Layer 2 of a small transformer language model trained on English Wikipedia (8 layers, counted from 0, width 128).
A neuron's activation on a vector x is GELU(weights . x), where the dot is the dot product.
The model reads these tokens: " me" "et" "ing" " between" " the" "se" " two" " " "s" "ide" "s" "," " p"

The vector x that enters this layer's MLP at each token. A number n stands for (n - 500) times 0.0059.
0 " me": 541 719 531 506 406 735 386 558 624 628 473 323 527 518 427 484 332 475 651 949 439 231 360 658 568 518 305 567 687 496 187 657 575 729 377 584 334 864 546 541 439 323 436 500 550 357 576 755 377 344 633 531 362 482 467 355 277 328 529 570 635 386 706 308 564 654 543 648 557 534 501 283 570 527 630 548 527 572 600 289 369 603 244 274 684 622 337 243 431 615 411 556 658 557 609 540 140 663 354 610 851 429 583 566 625 440 389 497 566 575 565 531 300 695 304 316 686 416 464 526 375 630 363 520 331 644 186 631
1 "et": 487 572 476 422 445 687 530 565 509 597 476 385 582 415 397 459 531 568 689 843 340 460 259 656 267 569 334 555 728 325 100 670 521 689 267 677 356 690 560 594 314 159 207 433 554 515 604 607 195 472 529 414 416 391 426 359 460 517 437 639 681 535 672 69 560 647 531 639 455 619 551 414 462 577 694 585 561 619 571 230 555 560 527 468 686 595 385 321 552 616 467 484 555 510 663 622 391 753 465 662 810 385 694 575 552 311 423 547 425 591 581 491 328 508 477 381 635 385 385 195 435 670 494 650 287 687 242 690
2 "ing": 553 607 566 420 418 788 543 517 471 669 363 374 636 366 344 546 443 521 444 763 343 320 149 708 216 460 298 520 855 323 127 693 598 660 304 637 392 647 583 719 281 352 354 523 594 489 658 643 218 523 514 336 378 451 466 415 411 499 468 554 672 531 652 141 634 593 460 595 464 619 453 331 533 524 669 458 548 625 610 287 522 482 519 332 596 657 469 340 459 602 404 472 617 466 585 588 369 670 538 650 711 490 744 504 737 385 536 548 562 599 575 457 394 610 420 502 672 354 355 322 440 599 502 553 239 621 262 796
3 " between": 443 661 552 502 279 862 647 572 634 510 473 416 619 426 456 554 386 573 523 761 361 324 176 542 316 499 268 481 835 457 120 565 663 670 296 753 482 784 471 760 399 392 133 548 578 353 452 641 367 559 673 424 365 474 526 437 354 429 591 659 588 483 680 162 670 592 425 581 333 592 341 351 491 533 621 552 457 603 588 351 405 603 466 447 666 547 556 291 407 469 502 615 691 475 628 561 447 680 447 766 660 468 736 535 519 351 405 474 494 675 511 463 369 518 476 542 468 446 363 373 410 538 474 489 244 676 208 689
4 " the": 475 603 498 385 422 927 578 440 564 516 504 341 607 336 443 406 365 642 522 750 381 503 117 631 336 470 310 430 704 350 133 641 626 747 257 672 406 782 565 745 363 420 312 395 552 509 533 644 304 507 598 533 448 349 410 516 341 404 556 596 661 531 780 306 592 491 447 577 436 498 318 412 319 469 581 612 501 614 525 448 477 752 477 543 898 478 394 224 442 515 444 645 622 547 614 618 370 652 444 705 587 466 666 537 648 326 371 644 518 698 482 473 431 631 390 444 596 371 396 438 515 559 479 472 262 606 263 691
5 "se": 488 512 575 375 344 701 636 425 678 437 441 466 661 430 409 535 412 530 455 873 407 512 187 574 283 315 326 541 816 468 193 601 654 592 270 690 358 847 524 697 368 314 362 621 431 431 690 679 196 512 664 591 331 433 472 437 414 522 571 575 565 583 642 295 512 540 415 667 452 633 332 304 280 520 465 586 516 702 547 395 617 479 592 483 751 551 422 145 419 683 323 560 593 571 610 587 426 621 406 592 648 433 716 458 558 307 377 615 440 719 609 450 440 645 386 654 704 361 343 367 458 596 466 557 226 590 242 736
6 " two": 479 615 558 457 346 821 495 540 638 432 408 378 601 441 387 409 493 501 509 741 344 451 246 582 343 405 344 524 873 479 112 602 656 743 233 646 330 807 598 733 390 503 412 418 557 456 507 623 266 526 607 384 354 411 503 525 276 540 540 665 622 530 766 354 662 542 432 693 411 566 378 325 219 448 515 566 552 696 572 492 470 671 619 371 828 484 435 196 524 481 382 662 655 533 615 569 359 591 432 697 712 448 726 509 513 255 423 532 585 752 582 328 429 519 381 503 564 512 358 420 363 575 417 520 286 535 288 668
7 " ": 480 477 590 444 395 638 506 536 518 573 429 436 440 450 395 503 343 741 562 731 343 448 230 613 343 411 257 421 897 336 154 709 600 668 262 593 349 796 513 787 382 322 384 489 656 527 586 602 363 480 628 458 348 394 466 361 390 481 474 740 579 492 681 278 505 638 470 731 352 575 430 329 366 376 540 598 513 562 519 331 641 636 647 376 825 520 421 354 380 519 504 685 652 512 613 560 332 619 442 836 712 500 769 346 564 285 320 602 432 692 496 497 446 560 329 496 646 549 344 429 607 622 425 510 304 680 227 651
8 "s": 492 482 494 359 514 692 517 582 477 603 389 423 510 547 444 487 338 550 540 799 395 404 160 566 380 408 325 513 822 271 168 741 658 580 304 700 383 669 418 794 361 162 453 512 590 438 756 617 216 524 629 402 362 461 545 312 393 553 579 711 617 654 659 348 512 565 506 675 466 578 424 393 345 484 757 623 458 600 586 323 595 578 768 331 847 511 376 281 376 486 497 560 604 394 625 604 420 621 483 630 528 393 796 583 526 343 368 522 467 611 503 477 474 616 279 399 687 362 293 366 542 628 468 521 253 601 277 714
9 "ide": 506 654 432 310 442 704 378 494 406 619 438 508 527 511 473 606 543 588 483 948 356 450 66 727 331 432 301 434 868 325 180 790 537 508 250 652 233 638 509 641 352 423 330 479 648 453 717 642 292 489 657 514 402 391 475 495 355 438 593 685 559 554 710 306 616 464 495 567 501 572 426 270 446 518 711 484 483 546 640 317 532 526 569 509 789 524 472 287 403 590 399 508 690 480 522 611 373 695 409 631 722 482 715 487 551 399 388 661 470 821 395 302 476 623 359 577 585 474 333 313 512 588 428 460 281 502 352 748
10 "s": 449 539 515 363 533 754 496 492 424 668 412 384 539 495 421 464 351 537 488 859 369 378 155 555 411 334 303 498 773 322 200 732 609 609 341 723 407 683 439 787 332 198 385 525 606 411 721 599 229 539 600 368 346 466 491 297 443 538 529 671 628 672 658 272 516 613 528 681 457 637 401 403 326 486 711 610 486 605 573 381 582 624 675 288 726 554 371 245 379 572 526 590 639 422 627 564 446 667 437 639 600 394 789 577 594 336 406 489 524 643 538 414 438 574 332 446 677 383 253 379 511 616 500 514 208 614 339 750
11 ",": 387 657 507 437 404 925 574 445 622 556 475 415 525 447 341 542 406 679 527 976 342 329 307 573 470 464 296 429 819 412 185 693 598 689 306 587 426 737 546 733 435 401 292 453 629 455 510 689 311 570 593 438 285 312 496 301 373 418 679 681 582 555 685 259 608 408 456 652 428 611 430 329 442 472 605 657 485 610 636 314 497 615 640 415 512 601 573 352 305 627 542 692 705 469 573 466 370 677 472 707 598 481 606 573 618 378 382 605 349 574 550 469 368 465 377 442 593 454 234 274 407 602 442 497 222 628 271 633
12 " p": 532 517 624 415 329 690 592 515 611 549 326 312 604 523 479 535 401 590 747 956 375 413 188 696 428 524 157 436 690 349 163 699 669 620 278 630 458 690 605 649 492 349 384 491 461 547 556 536 312 479 625 465 391 411 472 327 375 585 530 686 735 453 626 261 419 619 381 679 422 491 539 272 434 348 705 588 492 637 520 373 517 713 554 431 599 630 449 311 494 450 606 642 741 445 532 526 336 606 484 706 760 455 700 539 664 331 295 578 402 592 471 504 505 613 410 372 559 530 443 395 388 571 391 470 226 772 256 671

Each question shows the input weights of one neuron of the MLP. A number n stands for (n - 500) times 0.002.

n58: 429 402 518 471 532 461 545 400 685 538 541 489 475 583 497 516 533 604 517 495 360 377 587 241 428 603 601 423 528 524 506 449 527 612 524 596 441 441 596 464 449 470 469 546 532 490 337 472 646 474 706 473 399 397 446 537 467 518 569 311 368 547 615 516 735 497 626 477 400 489 407 464 473 543 401 515 293 486 440 622 558 463 391 483 331 542 508 339 593 477 640 599 373 516 450 286 463 592 397 507 445 421 472 472 559 482 592 619 458 568 626 536 397 622 568 453 587 522 561 510 583 560 579 506 588 545 599 457
Which token does this neuron like most? 11 ","

n305: 552 410 403 212 653 310 438 466 382 531 685 445 526 497 494 599 616 576 350 595 528 537 690 538 437 577 687 482 538 306 386 522 540 380 372 338 458 509 471 431 526 522 674 323 534 436 404 686 451 473 444 456 731 536 415 409 469 527 449 651 481 479 488 503 544 404 625 653 450 761 493 438 444 614 388 596 577 462 582 598 374 593 547 373 500 573 452 680 461 533 694 400 486 509 346 544 509 460 635 472 500 472 468 435 526 445 566 503 417 410 494 519 419 509 488 561 509 453 644 720 695 506 577 442 235 602 419 556
Its two highest activations, in order, are on tokens 7 " ", 8 "s"

n255: 428 397 635 473 475 535 506 533 607 356 408 425 526 588 452 556 742 631 590 545 500 581 452 567 424 340 452 482 392 626 289 451 521 478 592 512 494 613 481 314 578 629 562 405 451 307 556 566 381 493 474 686 548 512 509 545 463 294 588 524 620 455 568 616 477 470 515 435 509 670 426 483 436 403 532 544 506 639 472 558 464 739 613 342 623 227 491 600 590 396 325 320 497 530 362 512 628 452 474 464 429 326 484 430 411 568 604 242 509 448 449 541 418 341 640 687 485 605 530 615 572 407 480 544 528 443 466 503
Which token does this neuron like most? 6 " two"

n175: 394 489 568 465 508 507 471 674 609 371 486 593 530 453 523 500 401 428 467 450 489 619 502 425 510 571 642 518 418 486 510 607 578 456 405 365 513 575 541 518 356 551 528 464 527 491 422 543 520 505 528 553 569 446 536 526 436 277 292 502 369 595 466 509 545 628 507 626 539 318 543 528 516 335 398 608 659 594 569 474 467 522 538 488 541 476 384 507 514 509 407 520 576 464 444 505 552 515 561 506 401 413 544 487 475 525 446 469 498 498 523 544 556 554 344 473 496 480 625 483 576 534 425 544 562 442 511 470
Its three highest activations, in order, are on tokens 6 " two", 7 " ", 4 " the"

n204: 562 488 528 478 524 514 420 648 463 552 382 488 530 510 507 532 616 467 475 460 625 717 495 473 457 394 368 346 530 448 508 588 478 450 429 462 481 439 627 444 569 492 502 447 583 443 540 595 500 455 572 381 524 528 559 288 483 405 487 681 539 519 489 634 565 556 440 531 498 614 354 444 324 619 479 547 560 599 564 382 546 420 544 513 514 583 480 566 378 289 375 480 453 490 440 468 453 428 500 529 421 579 530 449 398 596 517 426 387 349 370 522 551 413 614 561 531 653 533 559 450 550 507 588 507 485 603 472
Which token does this neuron like most? 8 "s"

n306: 682 362 589 553 438 461 591 637 265 491 774 623 575 378 497 555 642 494 455 398 474 500 492 342 577 325 565 604 452 471 328 411 511 544 595 351 525 503 497 495 425 483 548 508 371 589 415 446 425 528 605 514 599 629 454 389 399 441 523 506 500 567 500 392 579 540 631 536 359 469 281 489 511 567 608 549 537 445 500 465 508 548 465 432 421 564 579 509 594 655 689 480 484 517 430 366 453 592 569 542 433 587 520 541 510 599 233 553 441 544 511 579 479 676 508 407 345 546 427 572 611 513 565 650 491 437 351 323
Which token does this neuron like most? 3 " between"

n102: 503 512 488 320 629 677 574 626 578 510 588 485 473 490 640 587 478 387 467 493 503 485 464 376 481 770 444 385 433 399 419 544 508 642 626 607 562 443 610 363 552 489 658 429 534 455 423 488 583 542 551 508 454 383 393 518 534 341 545 497 446 477 572 528 574 441 452 286 588 477 405 488 425 548 532 550 574 435 400 529 421 602 407 514 409 327 455 505 491 382 653 704 577 446 460 531 533 480 512 448 379 579 421 461 521 507 583 624 553 440 495 528 642 525 377 488 475 391 470 400 521 470 527 524 569 468 366 534
Its two highest activations, in order, are on tokens 4 " the", 11 ","

n179: 585 526 665 296 461 633 463 516 592 508 473 476 401 436 644 597 505 592 303 431 617 487 574 516 560 370 516 455 329 503 346 530 487 508 524 461 565 378 448 486 552 423 490 594 606 393 417 536 390 562 449 574 399 427 399 592 437 484 483 452 503 468 472 481 577 530 434 648 478 567 440 741 394 376 615 492 495 645 516 610 540 519 459 402 585 495 442 591 546 442 440 611 426 572 542 551 542 453 578 461 596 569 245 544 544 555 386 463 426 444 412 500 486 490 524 568 476 574 720 484 519 539 554 259 392 459 676 541
Which token does this neuron like most? 4 " the"

n49: 385 505 654 572 420 519 669 486 350 495 562 579 491 519 518 630 551 469 471 491 483 557 565 476 448 567 382 514 379 574 482 525 546 502 611 474 563 559 329 429 358 451 483 332 372 476 429 516 524 564 610 332 459 488 517 414 458 507 425 531 544 526 493 493 512 495 572 413 554 534 528 484 542 477 346 324 483 470 567 484 474 476 512 385 414 581 693 534 470 412 652 466 473 377 520 495 386 424 476 533 607 387 643 500 513 580 574 416 574 592 461 452 619 613 531 532 500 475 602 545 525 504 628 548 285 394 612 521
On which token does it fire most, and how strongly? 3 " between", at about 0.29

n100: 540 438 530 578 566 534 497 503 636 547 562 514 503 430 639 649 533 477 449 357 623 451 506 559 446 647 578 431 625 456 352 247 532 622 415 460 357 710 539 559 393 556 456 533 300 332 508 564 574 308 614 367 601 472 485 423 521 614 521 494 450 460 404 465 617 573 449 534 541 459 620 533 603 492 409 267 529 711 651 356 422 564 481 505 436 344 530 614 516 494 594 547 415 428 464 412 398 529 449 519 530 471 332 478 393 664 447 589 454 487 538 683 351 489 526 481 494 456 765 514 464 581 536 551 368 471 506 332
Its three highest activations, in order, are on tokens 0 " me", 3 " between", 1 "et"

n38: 425 489 397 508 584 598 573 552 476 438 562 710 564 497 566 506 508 470 487 549 364 497 583 254 617 614 511 528 466 528 470 406 508 451 387 652 338 362 345 567 418 444 612 428 630 380 405 513 462 562 385 440 391 481 633 530 614 431 399 461 480 451 592 565 591 447 362 364 514 536 450 556 350 487 537 332 469 589 600 487 572 606 455 400 487 402 500 382 455 394 650 331 605 492 587 435 425 541 345 572 423 700 699 551 449 587 772 489 497 543 521 605 594 489 484 416 664 534 582 595 474 495 562 526 532 418 523 402
Its three highest activations, in order, are on tokens 8 "s", 10 "s", 6 " two"

n109: 625 440 497 383 642 681 396 397 575 526 509 522 516 559 489 483 430 475 615 526 608 367 701 386 393 620 542 531 569 372 421 357 604 618 494 388 598 390 552 412 580 539 631 422 534 503 503 342 343 447 420 520 514 552 235 561 426 591 395 478 634 611 487 458 384 404 569 505 383 593 443 347 688 492 660 456 632 491 509 691 528 402 527 546 595 555 387 342 566 511 449 483 521 340 503 528 508 434 612 438 457 631 480 541 441 458 585 469 659 475 362 500 641 478 552 403 508 563 490 407 669 444 373 483 462 437 435 511
Its two highest activations, in order, are on tokens 2 "ing", 8 "s"

n203: 559 419 569 724 464 487 583 464 478 458 460 528 589 386 505 398 440 487 553 486 524 456 423 555 442 454 435 469 466 547 407 426 466 465 488 374 640 490 551 472 517 507 581 485 355 663 321 621 556 300 516 550 360 417 426 630 394 485 516 399 600 556 436 440 620 487 403 500 700 602 464 470 660 551 438 563 541 436 439 550 562 482 391 426 678 508 674 552 547 528 558 471 571 427 400 571 541 505 276 672 314 505 323 527 498 620 413 407 477 509 446 561 524 561 543 553 526 452 514 571 473 493 510 376 527 649 414 416
Its three highest activations, in order, are on tokens 4 " the", 0 " me", 3 " between"

n470: 508 487 505 359 473 471 610 532 536 500 563 644 531 618 594 600 474 479 670 535 549 460 417 582 500 447 554 527 341 437 301 418 540 492 364 547 583 392 569 272 549 650 551 505 440 513 455 500 677 461 543 555 470 429 437 495 544 516 389 441 396 423 594 446 624 403 646 550 544 446 583 513 672 482 390 451 645 351 594 479 481 532 536 352 637 437 514 584 568 424 593 381 483 425 455 514 433 611 456 450 618 423 672 609 416 513 467 572 375 490 541 590 277 484 463 487 347 683 564 458 628 490 425 433 494 551 658 536
Its two highest activations, in order, are on tokens 12 " p", 0 " me"

n6: 653 577 445 299 419 672 430 389 607 639 475 518 437 573 483 487 795 670 379 379 442 650 425 457 441 675 446 573 449 405 464 451 400 553 439 479 535 537 656 422 550 452 462 474 503 482 615 532 437 473 458 531 800 359 423 539 509 491 431 631 463 446 411 506 634 683 593 580 648 497 664 544 518 480 445 382 445 469 559 558 473 354 494 550 480 500 324 527 514 533 509 760 475 352 544 546 548 509 473 517 550 277 513 214 400 523 346 320 467 445 494 574 503 577 521 602 458 435 611 571 638 344 465 355 619 522 475 465
Its three highest activations, in order, are on tokens 1 "et", 9 "ide", 7 " "

n280: 539 564 506 513 639 647 464 542 293 537 584 614 453 421 410 608 453 348 534 351 493 610 383 360 518 337 415 634 512 423 668 520 605 456 507 430 414 472 554 383 409 638 432 644 463 574 449 635 558 580 559 450 638 392 513 452 413 620 408 247 523 749 336 407 528 596 571 577 557 507 503 446 274 450 487 627 700 379 557 582 526 717 428 536 481 622 663 712 494 571 447 477 280 559 432 331 648 578 337 639 446 507 599 374 606 398 530 305 523 351 438 553 510 420 619 503 700 433 422 516 384 467 408 197 357 500 497 531
On which token does it fire most, and how strongly? 10 "s", at about 0.13

n28: 820 374 563 481 442 509 532 672 412 612 551 366 518 408 670 552 351 463 556 471 779 409 509 622 524 553 280 582 378 583 655 497 503 532 550 500 546 491 523 480 677 536 520 575 368 221 423 440 528 559 453 451 784 405 500 494 494 503 398 563 385 441 491 484 403 284 279 349 465 414 463 615 474 521 440 518 462 581 746 555 481 589 385 471 399 522 441 465 497 469 423 666 584 329 651 659 535 488 565 535 607 390 350 610 410 604 500 629 346 420 372 523 576 463 506 485 601 568 486 543 412 503 518 641 323 494 318 473
Its two highest activations, in order, are on tokens 12 " p", 0 " me"

n293: 448 493 527 319 540 685 584 507 592 371 593 391 591 462 482 614 456 469 670 444 383 611 678 451 587 467 564 584 509 381 597 429 505 584 427 362 502 549 453 590 511 565 579 502 592 573 355 555 542 402 469 525 493 390 612 566 407 469 572 414 515 554 507 568 486 423 517 610 483 517 523 344 483 502 367 509 534 529 549 475 378 421 505 471 472 422 465 534 517 556 405 469 478 505 470 437 465 566 395 752 559 498 431 562 421 425 505 529 514 380 523 476 457 558 675 522 419 439 548 622 463 565 532 478 376 479 532 480
Which token does this neuron like most? 6 " two"

n221: 555 505 542 635 375 378 544 577 373 565 664 481 497 317 437 420 604 571 523 528 584 418 486 374 397 508 506 500 568 503 521 647 386 412 416 578 634 446 574 665 747 522 532 511 418 432 586 481 448 674 385 582 547 425 472 465 443 478 537 281 517 407 463 625 591 403 440 460 517 542 421 365 559 461 592 385 362 347 597 519 762 392 561 508 406 446 517 464 545 516 447 497 472 378 529 614 505 467 651 554 483 514 537 527 469 565 430 503 832 437 458 535 477 594 429 599 481 413 421 638 552 460 361 431 523 453 461 461
Which token does this neuron like most? 2 "ing"

n333: 455 627 553 595 512 534 567 542 406 632 630 511 553 468 495 484 521 280 453 507 454 592 463 387 622 659 378 240 485 376 413 397 537 475 488 409 508 616 448 438 446 544 612 693 343 704 534 668 497 547 540 323 444 541 465 414 394 629 492 569 719 426 374 500 541 433 492 469 635 513 613 551 584 578 462 701 420 555 557 551 463 415 347 546 585 450 536 465 457 495 549 436 500 497 387 540 461 532 526 493 394 460 547 454 498 390 543 542 518 519 362 596 735 565 600 520 471 530 488 469 486 546 536 478 569 488 476 432
On which token does it fire most, and how strongly? 12 " p", at about 0.35

n310: 548 554 642 635 506 500 490 545 547 332 477 503 472 542 463 507 559 704 515 482 418 609 581 345 382 597 377 481 491 391 316 166 366 350 416 541 704 436 467 344 638 622 549 522 665 615 652 410 401 374 379 423 844 497 434 519 404 548 584 373 484 551 552 444 500 431 410 367 550 614 517 260 635 684 525 503 455 460 663 453 471 660 652 592 503 490 530 471 614 605 467 421 408 364 557 697 374 663 532 455 553 458 369 372 488 377 411 577 548 532 402 512 636 680 420 363 571 348 565 630 513 430 606 611 493 500 369 423
On which token does it fire most, and how strongly? 1 "et", at about 0.8

n456: 590 432 567 468 497 275 532 604 461 690 640 324 394 506 445 370 435 698 372 391 527 431 625 586 334 558 581 538 503 458 452 497 444 470 333 568 424 538 515 542 452 477 419 450 539 448 452 542 440 294 543 548 401 338 562 543 515 667 639 605 521 523 483 656 242 544 615 625 589 635 531 668 515 622 333 540 564 392 530 713 378 453 397 449 506 471 509 494 329 420 527 659 471 334 458 482 438 474 452 422 629 465 512 500 535 668 482 486 390 529 470 476 414 497 592 453 497 720 551 420 518 518 621 482 506 377 651 530
Which token does this neuron like most? 7 " "